Layer 5 of a small transformer language model trained on English Wikipedia (8 layers, counted from 0, width 128). Numbers have three digits each and are written without spaces.
A neuron's activation on a vector x is SiLU(gate . x) times (in . x), where the dot is the dot product.

Input weights of the MLP neurons that the questions are about. A number n stands for (n - 500) times 0.00045.
n80 gate: 485769761635855337457465656214285210532689509419519556459757620509556526861531424963480445550265303269214273425272540383520800691438500767571458552280232574432495365657307370530356384510583350571076466565447684495664526319653282485532480490582463317481419402464803736180198605612353686454318405424631716462782448314459489395303559738500372471290489423709456411676354441239305480642230
n144 gate: 731471542594346547466530301339565432249618269418358510223219520634112599684510461422598265505525219465473495449386757261622473621500366129178219452500413515411592129770342484744887366582709688684474720520233530635229478750578609636489626474351500474608293510342400584332514357525783326820721398211474442106616549105481660398555305464484189520593414500617821564604574631445490629730659
n152 gate: 444355475393342561601548436362544609347302664471508504450376304638512404408664116442798426484561387584258479795322190425415685525386535773547610523537426266362648463247472253439416216218840349593327508500524532729362475422375314521401528619526279458644566607618380626631577435488426566508521353523562365641403301339381580594420480504606721516641513249496583564621488545556567351672638
n257 gate: 495291448410442554280605355580581518277442624481276613134368624557566642400938504739434537537458459372279364435175523561177598385418295448508408544385612468487275229541590258417538646528405398570778696778356545461642418451505370219623596457428712472603556361294595567191728658523659481819308446496477691327569500388264264320546523538543249337850755438879554427453378463669623673480415
n271 gate: 294441547233746410519566475380535422341282723335795683358549520630464479449600612827396325371587520721240686690464298270546591743484293258737484461683195647371081302681579377520384575510445214485220647781704653641495563500318565505543520298636705411429355486474520741274128730485505685583350532529232258192601671412607362729480269723495505575517657421495823661434789642722558521672917
n273 gate: 730579629415668423629399319639362370594227825564247916799389342573619560886495352500293578387675610734557628305559549431394270550898683745656677440625618500538338596505556581510360454257619413242394537772245575541669474650332580555629764485696378535518416400897415121459500602509328637372691500477427415217601570098496558495553256293566275533647603509612392525419675616328505667566407
n284 gate: 485476732436648635687545372660692505895671581255580098313173423552654665591433529625372799383540625748821398277695582423500606318783766298784342338393694655495625318416549421369469479348214530562458616157480441136572589392613623562692450280463566706360469419307377645462428465682623266505699345657454542080545418434532106545545545618353679559293399209177627484739525385580158566760417
n298 gate: 559481823447291437685366348387402347602447589576593515582414462519215566491706410490642560510525495495219131118520470490694906345370392119567422595555819317980428230461708547560299626655534280747490236450515350696336522671745451341341342516514509464472414293666505048528552780559353596338692151557596381356411806717541267695599490398422303471397495033565529626440603545633623616374445
n80 in: 559359594509471611683132482129221553539496623384611500670316249323491528562500233610239662607656827305534676385477816589692505253486400543586768839521584432210439252306567308771406292334558670670305659344397398402660435304308536609563518467437749453287514595605469575470274583648133435682672544396625415496432553171592410605382337481739609590505524447436411543538365541491392598471534
n144 in: 486291406256606569537543670574543260438608470529653446430385834204795594666789776616402578334181653371803446495584759535563449425279231565768399729424476673575532587543294687611669418524415340243315598394500420695435342335574791754556653575212495589464446577495533728136619476599304198603383464605437630370452375510465427722343648564762152651552695500563542327761722495319431676796509
n152 in: 558636520429730614514302591510213687746543443356664460490458317468236160672646574542426441835735384534739248633694881585412923475454606565509678514545891418509761311442472500681228505505548593663667364270457287619636379745346724490303408765666367475554515541404404721477241676600302175406851407560747338327612365510536484349770582480541399663590464368202310767636304602466485436500321
n257 in: 613415548684296620632529442483612540636508323564449491470415188548457383485470448706766508300661291533805453398367547530357126648711556787247320508434547320488460485795377562403404754508525221600285626449768308491647466347379389617379404430357421716531397587478628400675588525711714560517312406472372552674550383594342706420550633367553375269395540537597504331743574513650379333215473
n271 in: 737641664514406449334299634432625590520299513748544534379487477309548312572558397689409339357613523477355738448759839384585734758524660456496623424617343388765428402370431741524452346892514476599568813344385477480519591772745404374575365122457875524373021664315412500536603505564533362462691430460576310550341495157551275411695570524466598334240600673590711520837726486519345462674630
n273 in: 327368334413424414524293542653718606748612722435293469641480266387387399593641533639695401513372356744618452565778218618713604513260391540557709735335452538351235461698425741342359414401580598207655578543487658600417357541483521610641504362586456648647883745593651482661378607513439642756483283634258571332402582284340458466323331552491492425454523525603729545349437632483566452446406
n284 in: 704408227739590483691789530407288711586402540709542551490447635922772593573116567490393632429389590331441393510413735603405484682547586267428584410486357645476731500401305784339692580394579631414578258641431929660521593134418280598404435715606557166360659481578870459343314450466556667224230606357653422601235644500349555701306664474127659234614500568676143230495446365495314332436666
n298 in: 536528391460620497760500724421572457671544467752557475765605716381496609622407644469608496446312516705565409488512492462541534580479500437369381666571525334623329404592460334451584711332444341780280547766540417687655349138413663538392593662560538292417363323445276576639392533791674525143285604430570703469374414397515513831198544483466528488597457433561492393477608269657232554478511

Each question shows a token from some text and the vector x that enters the MLP there. A number n stands for (n - 500) times 0.016.

"il": 400458548587635613466634540595525499583648427438421382586546609391529728723453467580475367429454579536486625457571466469383435698474461619468431453449333649541437586512392509445457506540403548580487422560336522441520391608463504490411457428462595526389502380491441549580479507506615492492457517571557400556333551623786476667491572379518740449424448639568384482299533402584508580523680
Which three neurons fire most, strongest first? n152, n284, n271

" New": 375417423579456568441566499404362509576394277583355418443642441331479595668478587548412442549614561588525475360598473452487427477380586506361622492418568530301575682524537493366310445486408579493601589502558633604547422518574595417424494450332505495453606498533389604489448638487573589481442585387491521668401442604572505495518571577459654408323494486514332617276528556389474639480676
Which three neurons fire most, strongest first? n144, n271, n257

"od": 420448454633529588505499563386587496518363324395503417530483591197382581757479416310481567486503391372324615420466532536358462513521441631474622447414542609447399527493282536429570625465363538498532524559448497589449344461434561506516447447564543516571622394461537580561468468643736514481408435430563454537517608567729458464454433418443530473547516543737409586373416566316509562412495
The most active neuron and its activation: n271, at about 0.34

"ub": 446240367565599440411535533359519396558290375567419416476597566344343614645594606508418560413507425439388471468639383676406395389449533582376645458325547410392465548514537527453490696577474493508437551629384356557506266554596459535527391469498629514488616280573579553605570421460638588438412508592449461556431536619515432575592522409501504497495454565472384575525469584361472469468450
The most active neuron and its activation: n257, at about 0.66

"D": 554366511444462621520500419316515528508308270366447509528611525387460628550454625530593403417470676497451473364547539579409533542491432635213593601324554584456565644534540453395471430480249531538535383525572537491430413541445624534402565456533532579540594456427626578414550479567646438544456418423375526667420592525846411500530600406564541454492513483507507488460476445413647489485595
Which three neurons fire most, strongest first? n271, n152, n257

"23": 485319380586491746408651562309444653508374396543414451415751525309476546650447635472471520413451509424381500517600436616606503397447439615375470397384530391423496473514378386432464459399435507450365400493477536598419434659503647445535506468581583527460569457530401465632580518619685520429487733664556428589441645393567493443519474488638398491408455476429390615538600503462414631481451
Which of these neurons fires most? n284

" a": 353389427529519683371572563400452566658305290486489528588745534438551452739501502486511638518580515612478418474633404556429542488500472535339579456526623531309615534435527432502344531393440550652425457495505499411421514548482664398409467437675592296591468387514582483525725421430522547631535480475308421439422431478543511479482533494533329247472540505535511465483419478386520435537531
Which of these neurons fires most? n144

" f": 450323327400521592539575590484381499571368418484474560579600445441596577655642627477460460362552600578463570362574479546475496428491518572261466490532643620214635496500517395542449493548143568550403587473443557542455345500613464538365462494543616490442436429551475595435576427519636590468563469525540532427539613506711575484570658313686490400518606483488611550455411588453477426535473
Which three neurons fire most, strongest first? n144, n257, n271

" |": 363352362511384603385495472441497631530324506472416444437715658394532381742441657435428563506534553467484521337540419538437468515521497602336610451416494464289519705573451469426437380400466494523263453434613407352323504467504597461418499446672589296591563425452388410379638515630505533490501547630511492447489584536514516459494451432571427395537506564579589574412485494338503477478574
The most active neuron and its activation: n271, at about 0.17

" Br": 438424429576500552578465485387490470537420267573387451468478506252531539688565502617510569452525565594419519442475401710487521529461480613167444469438475616429583575586551502526576441591503455592573469522534574480400340488582697486415445400547723423422573465517569569415683543536624616533457521514443391460432535554794539524534616542607645409501407547613379600333511331574427406516516
The most active neuron and its activation: n152, at about 0.46

"ter": 287501444581516422358767563643537602490356478459398392416479518464438608622449556432429558470455456504509522532591423606365474578546473618290539525517543563430576706512341482587440578538357636428505569560517578500471447573575686549382470532563614465433560267559432539716553486652524538435299485536511540412520660607516364469440414328495499550473419488566369570376525469380458547538544
Which three neurons fire most, strongest first? n80, n271, n152

"89": 410368421627468643404567654429432608548379467612459445437644522307427468637372629398498625504511512464406599525494475676486514399376402514528488374255552406446539581495319460458488497402342435338439348535415528622329473629527573477553475406594561473432689491598445502666553459606558518408410646589655537620434694453579441447395388410662566407498502527487401507449621444547409564550423
Which of these neurons fires most? n257

" back": 319415427484485509290632605453390565361313305694473358595501540419595679692517599417462473481579523658437475567685409547500458395486631546243609633475528491389552525519460453545473536482407563499410431400515495509494452513616516525466514545457562531525457339483472612591775530561595413552406449381535429326513620661468416516458562342594454385511453473605457525327505508397509546489533
Which three neurons fire most, strongest first? n80, n271, n152

"ore": 367416390644491520317559611412482476563460407685467486442584446277419480631395549524284388468611458379615543552522328343515334400467346552503618563130535520452425654582515520490460551471245522567569506450381380561493410578460678508502573535502516447399453366465506467584682497452546399416506442547520565537513479543551462522464493397659506566436645568445408599336634528403370504508448
The two highest activations, in order: n284, n271

"7": 449382370602534732494513457430466507556430282398529371366559547383362720677542627502466528395470635422506525435579526611478570427405460603292349552349602593269393472565543560435447494424450488501426450431474611611447520504514526515468479481444420531570384468479450493493527666496799552529526583398470472637497573485683487581404426458436602390512553585615292500252508386409587376508443
The most active neuron and its activation: n271, at about 0.53

")": 335451496580396455368559605410480587526511491534424570470622606403391483624490663577549409508437551445594545524631446652601619352455473559313598599360575484310530645559410408503472548435233401403321378498397454470372550457668564442480424277556667407438499451476451572423607595586493532384418629531436397422430563528432467404520569486532651532526460625519490558361533671350447347543524
Which of these neurons fires most? n257

"owever": 459491461469496496411505539412445624539305281553497573460744701486485644516467717504530407579511552556391468516662496601580519542465364594479590475362656566417606261533411374613559588486329446460498497329465561558371317596584573519335389570580563410404561506458431473575594355494491504489454611489654441412403505480588439591421500446613651462468459385468494454373576518343493576594617
Which three neurons fire most, strongest first? n257, n298, n144